Layer 8 of a small transformer language model trained on English Wikipedia (12 layers, counted from 0, width 128).
A neuron's activation on a vector x is GELU(weights . x + bias), where the dot is the dot product.
The model reads these tokens: "s" " and" " event" "s" " p" "op" "ular" " in" " the" " It" "al" "ian" " trans"

The vector x that enters this layer's MLP at each token. A number n stands for (n - 500) times 0.015.
0 "s": 562 445 517 485 482 404 463 481 505 567 462 450 479 488 537 422 468 537 522 496 484 544 511 549 538 509 492 559 528 534 523 507 441 468 502 520 478 490 530 461 536 463 509 484 513 524 466 459 462 494 127 508 513 510 501 514 539 537 437 473 482 506 463 534 509 514 461 511 450 535 506 455 558 524 555 483 463 473 530 535 511 497 504 517 542 539 518 498 489 474 494 498 516 533 497 460 459 473 495 490 548 484 546 536 556 467 482 527 515 512 524 567 472 524 491 458 497 463 480 795 518 503 514 520 516 529 490 524
1 " and": 513 468 499 461 509 437 467 490 492 544 468 495 493 491 547 409 474 526 523 516 506 517 469 548 508 516 457 545 520 545 506 497 488 468 497 535 486 464 599 483 501 503 514 486 493 508 477 511 471 516 169 491 518 514 501 505 531 483 442 463 505 503 507 518 523 537 448 495 502 514 508 507 558 552 522 438 464 512 511 518 492 493 499 515 516 518 525 496 478 463 467 489 524 532 475 450 494 514 470 470 551 500 502 503 530 472 491 533 507 490 484 519 442 550 509 488 492 476 486 886 504 495 505 511 513 506 490 511
2 " event": 466 583 528 448 454 416 523 501 515 554 496 552 523 496 554 524 508 384 469 428 534 502 587 548 526 539 501 525 469 427 517 397 539 458 373 611 478 620 512 493 606 563 594 487 555 597 523 435 479 440 248 488 459 499 546 589 525 516 534 514 504 433 572 477 490 542 471 527 482 453 483 541 497 470 437 584 546 455 452 511 478 516 611 571 504 494 540 541 460 436 450 468 352 457 429 484 486 494 489 511 417 584 398 469 556 435 348 530 483 475 514 593 500 531 477 458 499 537 491 747 448 586 478 483 533 527 520 484
3 "s": 472 500 478 550 426 512 531 452 527 480 564 465 384 505 516 500 551 538 541 678 608 510 575 545 636 486 528 591 532 479 555 476 468 499 403 531 459 589 575 444 558 461 541 535 478 521 462 427 458 414 280 591 405 571 546 622 437 510 552 470 455 466 438 441 558 560 473 499 500 487 536 485 382 464 378 530 518 593 352 528 532 498 494 597 444 415 514 506 417 456 517 444 447 534 533 505 434 562 420 565 496 505 444 526 620 592 442 548 492 399 483 526 470 442 431 416 479 505 512 687 612 503 453 520 507 516 517 455
4 " p": 562 518 481 490 455 562 495 436 487 574 445 531 543 602 557 465 492 527 635 476 588 510 519 596 448 534 494 510 580 519 570 509 520 477 460 497 514 451 559 442 539 488 560 568 504 492 526 467 475 420 179 576 479 521 451 494 388 455 492 478 554 465 477 501 519 518 533 491 454 521 537 494 512 436 450 458 466 428 470 542 435 520 541 578 521 459 544 400 496 423 563 508 424 431 665 476 475 534 535 538 453 541 472 451 502 502 381 578 515 426 481 453 488 544 445 550 423 577 467 653 581 493 470 503 534 545 482 535
5 "op": 453 606 553 524 461 515 453 491 487 508 470 394 480 559 439 462 617 460 592 573 577 493 521 485 556 467 486 514 488 430 404 540 497 542 464 531 500 551 543 447 485 423 540 475 586 574 488 436 497 511 369 575 474 607 608 494 482 485 485 377 524 424 593 394 465 534 491 516 419 525 547 303 482 484 502 418 547 513 570 510 472 510 505 532 457 398 465 360 459 367 482 564 345 501 541 490 614 496 519 587 472 659 520 363 656 468 400 584 505 398 534 548 544 476 430 647 468 573 452 698 574 507 475 470 492 550 531 498
6 "ular": 450 532 512 564 487 485 465 458 526 528 539 393 500 484 468 383 535 483 516 536 644 492 498 511 534 503 483 502 447 463 428 538 551 522 405 529 475 503 444 403 459 435 507 447 390 576 425 483 435 493 366 491 464 622 516 545 531 552 507 535 381 502 546 532 479 582 510 494 515 521 503 491 393 597 410 453 431 499 486 592 470 540 488 487 535 487 519 469 549 425 484 470 412 519 631 557 434 479 462 419 414 476 551 487 659 581 389 538 555 498 507 534 493 484 421 533 458 566 513 842 629 508 539 449 506 461 510 524
7 " in": 451 471 473 497 473 526 543 476 504 507 503 503 481 478 490 406 533 508 514 505 488 532 479 498 546 467 516 546 518 518 537 485 473 518 511 536 508 500 545 488 556 454 500 476 513 570 470 493 447 526 265 528 533 497 479 504 499 508 484 511 456 466 480 508 483 511 521 500 489 510 557 524 449 529 489 470 483 479 462 505 482 448 485 483 479 507 507 530 539 487 500 490 538 503 497 523 414 484 537 474 439 486 516 468 525 477 459 518 538 527 472 484 459 528 530 488 517 483 521 979 501 492 544 499 480 470 511 421
8 " the": 512 468 463 494 486 493 451 464 469 565 484 453 460 463 526 382 501 508 532 516 484 529 496 514 495 424 518 511 549 529 535 476 470 489 533 509 480 496 600 478 533 482 480 496 492 521 487 499 461 502 225 512 515 486 507 464 552 541 431 515 501 504 533 491 490 484 480 506 468 488 478 504 521 528 525 460 486 487 500 514 525 480 519 482 522 524 528 498 501 517 479 519 480 514 518 456 470 472 514 495 514 526 488 510 495 450 472 522 526 537 477 511 492 560 512 464 502 499 488 946 514 486 506 516 518 514 496 517
9 " It": 538 553 496 482 388 422 474 465 465 437 444 607 519 468 470 413 566 481 466 546 424 453 579 499 435 445 492 527 480 457 529 515 547 527 510 563 575 624 540 462 459 410 532 579 474 525 490 496 523 440 209 509 556 610 542 466 547 487 487 513 415 539 616 380 518 507 509 556 472 524 430 481 499 499 524 468 514 688 380 554 528 561 546 554 448 461 536 450 499 487 529 485 474 469 566 430 448 476 501 532 428 541 423 486 534 508 464 546 524 469 463 551 476 596 474 541 559 447 522 684 423 507 597 511 506 519 443 529
10 "al": 526 560 549 574 541 449 469 435 468 481 417 407 419 497 352 503 549 383 588 627 587 424 500 400 526 427 554 589 437 517 573 534 658 473 454 502 504 586 465 611 382 541 519 544 388 595 503 461 444 482 376 448 494 538 541 575 426 536 536 623 388 501 632 570 535 538 477 486 481 394 446 411 546 468 395 554 498 575 395 403 523 584 510 463 492 438 575 354 498 602 514 496 493 572 545 527 480 500 519 547 515 589 429 443 603 438 441 489 460 420 521 526 396 502 465 491 377 486 479 693 518 461 560 572 539 531 433 607
11 "ian": 477 512 493 491 521 426 518 456 475 532 527 430 470 536 446 469 475 484 533 562 538 502 501 470 449 383 496 549 468 436 497 459 497 585 457 505 467 560 549 485 494 489 585 547 456 728 501 354 505 566 236 512 500 535 471 445 555 525 502 602 500 557 591 476 485 569 435 471 504 443 485 530 487 552 428 448 537 516 490 520 522 486 476 459 503 446 431 459 513 512 497 440 398 538 538 574 438 436 478 493 484 407 484 499 629 648 423 405 530 488 477 460 497 538 495 543 566 550 507 733 636 555 482 505 578 497 471 453
12 " trans": 503 529 550 534 493 483 531 440 465 444 455 542 441 521 560 505 540 463 488 524 583 551 473 452 488 410 506 472 545 503 476 498 507 514 519 374 536 582 461 453 545 407 504 543 600 644 544 382 478 565 235 548 481 533 508 516 533 466 480 513 376 483 640 548 482 425 498 557 420 484 501 504 537 489 416 576 540 521 412 539 454 544 488 519 513 494 561 408 439 546 502 497 555 488 584 475 522 496 503 542 421 431 458 457 544 484 464 543 602 463 406 529 526 566 581 461 456 560 449 712 601 459 677 460 451 498 498 473

Each question shows the input weights of one neuron of the MLP. A number n stands for (n - 500) times 0.0014.

n212 (bias -0.045): 494 393 306 246 444 450 497 711 323 371 558 461 503 510 698 618 526 397 613 577 592 729 355 559 327 595 551 432 544 596 335 490 317 507 422 582 620 431 327 470 412 533 300 535 537 579 482 564 354 526 533 336 558 407 441 468 513 418 295 470 657 552 595 478 601 614 497 532 497 453 722 478 697 485 521 349 172 533 374 500 279 425 493 461 523 666 503 642 708 497 377 538 523 460 369 503 524 629 356 497 699 497 616 444 553 542 637 426 431 529 546 372 524 575 481 544 608 370 593 514 549 526 530 289 647 582 506 568
Its two highest activations, in order, are on tokens 1 " and", 0 "s"

n288 (bias -0.099): 549 402 511 335 638 469 482 652 577 448 602 571 520 554 652 576 477 462 417 405 549 506 508 389 428 602 677 568 458 639 664 562 457 464 454 415 494 564 422 615 509 575 577 379 340 541 398 369 500 325 562 439 466 576 403 489 491 449 532 523 562 494 860 559 525 531 593 492 407 536 404 452 623 508 515 442 413 589 609 506 490 422 392 442 544 362 558 632 620 387 445 593 526 342 596 341 685 482 475 562 422 310 439 591 344 341 509 594 431 480 257 546 452 544 618 575 442 407 519 482 367 652 565 322 438 545 360 489
Which token does this neuron like most? 12 " trans"

n50 (bias -0.129): 416 413 380 311 432 605 655 550 495 593 474 405 348 519 470 669 479 551 486 478 594 564 436 530 353 629 443 480 572 492 400 497 387 574 571 311 423 651 470 451 627 484 550 461 427 639 545 473 381 707 545 546 623 495 452 401 406 481 415 524 440 527 599 578 549 477 570 581 425 500 638 589 640 486 489 595 390 322 457 480 603 452 387 532 489 409 668 527 489 470 415 332 524 690 522 444 380 464 608 432 420 410 447 562 364 665 535 479 361 611 569 340 409 467 500 467 468 596 629 498 480 441 590 481 516 508 518 561
Which token does this neuron like most? 12 " trans"

n142 (bias -0.085): 242 480 556 500 534 512 440 497 523 337 572 543 412 493 469 442 527 583 479 438 592 719 519 462 631 701 303 439 510 464 449 467 407 535 520 475 507 466 535 638 391 531 289 569 350 627 491 681 529 610 565 588 384 366 510 414 616 716 351 404 716 575 435 325 546 569 530 364 530 479 517 377 383 620 724 471 374 448 366 642 537 554 410 425 710 768 415 493 620 573 507 520 569 605 224 314 348 475 415 328 537 458 578 510 523 663 403 380 408 592 493 300 633 458 581 486 730 421 571 544 406 325 271 358 643 628 684 465
On which token does it fire most, and how strongly? 7 " in", at about 0.39

n498 (bias -0.164): 601 601 503 503 435 577 388 478 390 443 469 666 401 348 461 538 478 604 503 422 519 509 506 487 344 474 521 383 610 712 349 463 349 549 724 673 683 471 616 555 546 401 443 417 557 426 473 356 339 317 576 561 494 403 378 341 600 510 513 242 637 334 621 584 367 599 432 475 537 425 415 382 585 529 537 497 305 595 474 459 589 583 520 314 387 363 700 574 461 651 655 694 665 582 424 595 697 195 519 613 478 543 400 516 460 369 490 412 596 590 510 412 451 393 541 451 389 556 542 475 500 307 572 582 612 398 411 576
Its two highest activations, in order, are on tokens 8 " the", 12 " trans"

n348 (bias -0.031): 485 392 379 660 577 597 447 437 554 543 588 492 515 572 549 558 536 389 626 417 409 520 522 375 591 537 377 489 424 482 353 544 292 500 680 626 485 341 582 577 534 242 524 482 409 466 517 326 425 567 537 284 509 392 480 385 607 762 397 534 481 594 637 636 500 412 562 580 444 615 431 447 380 585 674 427 425 494 672 474 495 530 481 543 620 488 500 384 375 550 617 644 555 481 578 370 721 358 286 322 500 541 646 426 448 630 460 542 485 450 575 384 388 364 500 406 434 500 630 482 542 500 698 478 642 392 465 632
On which three tokens does it fire most, strongest first? 6 "ular", 0 "s", 8 " the"

n172 (bias -0.141): 284 272 431 530 447 500 250 507 226 308 618 687 500 519 496 605 328 590 621 553 448 475 541 429 597 556 510 448 486 601 575 388 543 546 625 593 688 440 438 511 431 481 379 453 664 448 448 641 348 346 654 385 496 613 511 449 537 550 396 549 409 563 675 297 633 439 627 398 251 470 435 710 588 416 603 473 604 561 489 317 450 537 516 511 500 424 613 789 410 733 581 640 602 561 439 304 647 361 439 557 655 525 430 361 351 552 708 693 315 525 345 580 309 395 338 182 600 259 691 503 488 537 667 606 347 636 471 451
On which token does it fire most, and how strongly? 9 " It", at about 1.2

n263 (bias -0.130): 455 397 338 425 457 430 345 387 619 429 595 559 451 392 536 631 519 417 510 450 422 497 657 549 544 602 599 393 253 497 447 626 376 523 664 486 620 441 439 467 618 402 551 497 424 312 455 640 398 283 543 559 439 507 531 497 480 473 471 520 557 451 572 532 645 572 497 497 484 843 406 494 674 376 604 483 547 513 497 671 394 183 548 415 632 668 578 747 513 597 756 790 315 547 503 299 524 568 559 540 461 494 480 477 469 542 360 685 425 566 370 458 423 442 381 366 575 446 537 514 344 421 487 557 401 673 513 454
On which three tokens does it fire most, strongest first? 9 " It", 0 "s", 8 " the"

n435 (bias -0.051): 431 658 375 376 746 577 477 456 437 431 638 503 385 440 468 497 450 416 669 650 554 439 447 497 400 410 462 209 623 484 558 423 399 471 481 553 592 435 523 406 520 321 415 382 479 345 621 477 436 548 593 465 613 380 372 360 465 510 468 574 543 704 490 593 633 574 568 512 506 422 391 481 516 514 609 446 368 624 494 606 385 362 470 385 370 537 403 548 516 418 414 685 532 536 579 306 467 490 525 633 605 202 654 452 384 605 676 500 347 540 360 299 582 531 547 609 624 454 530 525 531 684 298 369 450 537 497 752
Which token does this neuron like most? 8 " the"

n204 (bias -0.148): 487 365 424 354 600 518 430 372 316 362 497 584 405 571 589 914 393 507 701 389 592 720 667 404 475 538 544 516 385 729 345 556 500 354 510 624 645 686 242 483 408 531 520 381 612 459 348 430 591 545 563 551 326 538 682 344 631 670 527 517 503 449 630 487 576 526 679 294 404 577 314 394 561 368 565 271 394 584 459 533 402 404 431 572 448 699 521 435 686 437 415 622 621 525 584 470 557 333 450 555 531 507 532 510 428 347 535 540 524 440 520 390 444 434 500 518 452 599 315 438 315 503 587 472 603 480 375 655
On which three tokens does it fire most, strongest first? 10 "al", 5 "op", 12 " trans"

n74 (bias -0.065): 376 436 455 524 634 451 513 408 639 436 541 609 368 583 450 512 397 463 669 484 426 500 392 351 535 686 491 593 556 443 553 509 503 450 594 487 521 335 462 653 420 380 388 455 561 623 301 478 427 593 613 445 605 562 532 476 506 513 420 634 532 426 879 446 294 512 572 533 643 456 595 548 536 511 651 371 465 456 509 642 389 389 445 488 491 530 336 537 590 440 402 637 656 624 579 405 661 471 532 372 668 346 420 575 506 672 644 413 374 551 589 446 307 372 582 440 380 369 442 535 579 342 525 588 620 313 479 424
Which token does this neuron like most? 11 "ian"

n115 (bias -0.089): 569 453 484 570 532 585 414 582 547 599 506 596 605 457 490 394 450 526 497 370 395 463 689 522 609 487 529 518 393 512 555 565 473 357 554 520 588 342 493 571 662 548 619 466 401 616 535 539 503 349 490 471 260 474 567 687 420 513 494 529 676 468 567 733 775 602 503 363 349 767 352 466 572 460 659 557 372 438 345 415 354 427 378 295 503 686 603 358 474 497 399 509 468 648 474 411 487 520 462 700 373 469 420 664 436 484 429 322 567 642 678 325 559 447 613 441 405 417 367 417 605 510 386 327 612 626 617 449
On which three tokens does it fire most, strongest first? 4 " p", 0 "s", 2 " event"

n139 (bias -0.128): 469 384 426 664 497 561 589 636 395 532 430 525 233 418 465 490 382 514 476 430 531 510 532 455 575 569 462 568 761 638 375 563 554 630 585 547 568 364 383 476 358 589 419 253 497 651 385 630 428 569 643 586 382 458 497 430 545 550 462 524 525 572 517 627 727 540 299 389 430 584 394 597 517 407 463 424 265 553 605 533 178 379 544 424 503 560 824 674 618 475 425 394 416 461 550 521 651 421 319 336 479 414 565 632 457 404 546 396 634 453 438 615 454 300 605 341 521 313 663 443 533 646 798 475 537 553 630 474
On which token does it fire most, and how strongly? 6 "ular", at about 0.41

n508 (bias -0.104): 298 544 703 626 635 600 392 677 383 518 556 388 370 566 717 414 328 421 534 261 362 353 586 601 531 694 558 545 518 649 313 666 543 679 625 454 360 342 527 598 569 422 416 561 643 555 435 668 238 440 629 444 387 357 394 562 444 562 329 180 580 370 601 562 496 500 464 453 457 489 519 362 430 503 460 586 219 165 530 476 420 563 413 578 651 663 516 677 462 313 533 500 398 527 573 526 574 403 542 436 441 375 667 658 254 429 538 209 663 572 552 602 638 342 419 301 355 550 567 539 591 541 401 447 700 600 450 500
Its two highest activations, in order, are on tokens 0 "s", 6 "ular"

n182 (bias -0.080): 439 497 405 481 681 451 328 351 372 681 334 640 461 530 507 654 256 523 656 689 640 610 449 645 503 667 509 239 610 420 530 617 638 270 587 466 458 602 500 672 436 392 433 380 482 406 461 610 671 608 600 412 439 503 640 595 349 507 445 391 530 445 650 567 487 651 443 471 456 470 550 322 400 518 573 425 362 500 563 318 453 402 507 323 609 529 609 395 635 671 591 513 493 628 480 416 595 490 475 411 494 481 442 460 522 520 533 449 318 484 688 375 698 529 503 483 311 743 463 373 483 415 507 407 388 607 550 454
Its two highest activations, in order, are on tokens 10 "al", 5 "op"

n213 (bias -0.088): 368 538 196 623 706 477 221 661 544 617 595 459 551 490 548 564 494 558 397 396 494 610 403 439 526 583 362 533 387 494 462 466 443 578 362 553 610 381 490 487 428 675 594 546 345 550 612 559 524 506 585 96 478 580 524 546 618 444 503 606 305 380 545 488 580 611 664 590 546 675 350 506 695 523 578 520 352 451 655 439 446 595 466 395 500 447 404 474 564 412 314 712 484 395 369 506 457 398 388 552 541 408 520 651 436 497 587 341 471 602 680 391 425 452 393 464 646 531 491 500 497 391 393 513 444 414 549 467
On which token does it fire most, and how strongly? 6 "ular", at about 0.25

n302 (bias -0.153): 450 400 412 575 525 571 322 703 235 375 354 546 557 485 420 352 422 602 405 588 543 555 752 438 601 663 457 429 562 612 496 580 591 305 496 751 528 384 310 595 188 525 465 500 608 667 460 592 582 551 564 248 658 464 404 504 674 552 289 485 445 514 802 514 563 458 664 528 517 812 419 570 539 591 542 515 563 434 227 419 490 331 382 406 482 311 436 395 612 456 589 594 555 596 556 625 594 313 559 402 793 421 489 573 417 450 489 458 478 402 547 236 507 345 457 341 511 594 480 450 485 565 467 489 746 555 500 490
Which token does this neuron like most? 10 "al"

n330 (bias -0.068): 512 418 674 469 627 525 421 579 406 526 560 640 451 516 543 380 467 500 522 556 414 562 551 736 471 682 432 257 633 632 590 375 581 516 585 670 387 314 446 531 503 383 379 521 535 446 426 509 509 441 502 506 443 192 611 473 379 532 460 528 500 672 500 617 631 452 587 323 506 494 389 578 521 478 350 555 532 494 422 385 619 503 520 256 460 455 490 565 488 421 415 533 516 646 383 414 667 446 429 400 674 479 622 500 494 626 444 340 515 709 491 482 364 408 512 462 546 592 555 479 510 200 440 525 596 580 583 739
Its two highest activations, in order, are on tokens 1 " and", 8 " the"

n93 (bias -0.110): 497 481 541 506 543 523 550 320 500 543 568 601 548 399 575 552 494 523 451 546 341 578 359 729 695 520 476 488 693 513 631 484 274 566 478 517 529 251 376 513 617 425 573 447 594 482 425 696 241 516 540 601 633 605 503 500 340 470 481 395 543 241 445 579 509 657 601 582 478 517 757 592 455 561 569 459 644 490 234 465 520 422 459 510 336 399 436 402 585 557 416 578 556 637 550 307 426 470 528 507 384 291 541 733 382 594 665 513 380 415 613 322 477 365 359 460 458 393 632 466 497 588 513 517 671 297 538 562
On which three tokens does it fire most, strongest first? 3 "s", 7 " in", 4 " p"

n308 (bias -0.088): 420 594 589 308 654 515 465 493 294 306 554 528 537 405 667 371 327 665 528 472 517 507 635 384 489 677 537 462 477 563 497 513 432 354 450 405 500 490 528 428 402 554 553 421 570 516 447 573 423 630 643 554 420 603 639 236 452 821 436 466 545 757 663 408 562 516 530 398 500 697 434 437 544 616 868 511 360 479 569 511 375 483 453 388 682 533 610 411 377 343 594 444 397 633 455 311 705 380 442 531 318 360 525 616 461 378 673 351 409 582 476 513 448 374 333 605 584 444 548 518 522 442 486 303 729 467 431 436
Its two highest activations, in order, are on tokens 1 " and", 0 "s"

n222 (bias -0.054): 473 554 553 476 687 454 456 422 470 320 569 400 630 491 677 570 348 562 414 528 421 512 590 573 396 482 534 420 439 352 264 412 462 528 533 509 449 365 368 620 594 649 309 644 571 460 503 690 410 644 505 464 438 494 503 556 485 715 636 518 497 470 494 565 732 541 580 385 556 370 569 556 551 371 578 487 619 398 472 364 579 555 394 433 611 444 348 328 512 519 500 491 525 447 431 527 380 702 539 485 693 468 519 506 564 409 652 396 509 491 642 417 491 511 488 353 334 497 566 424 497 570 618 413 883 424 462 543
Which token does this neuron like most? 10 "al"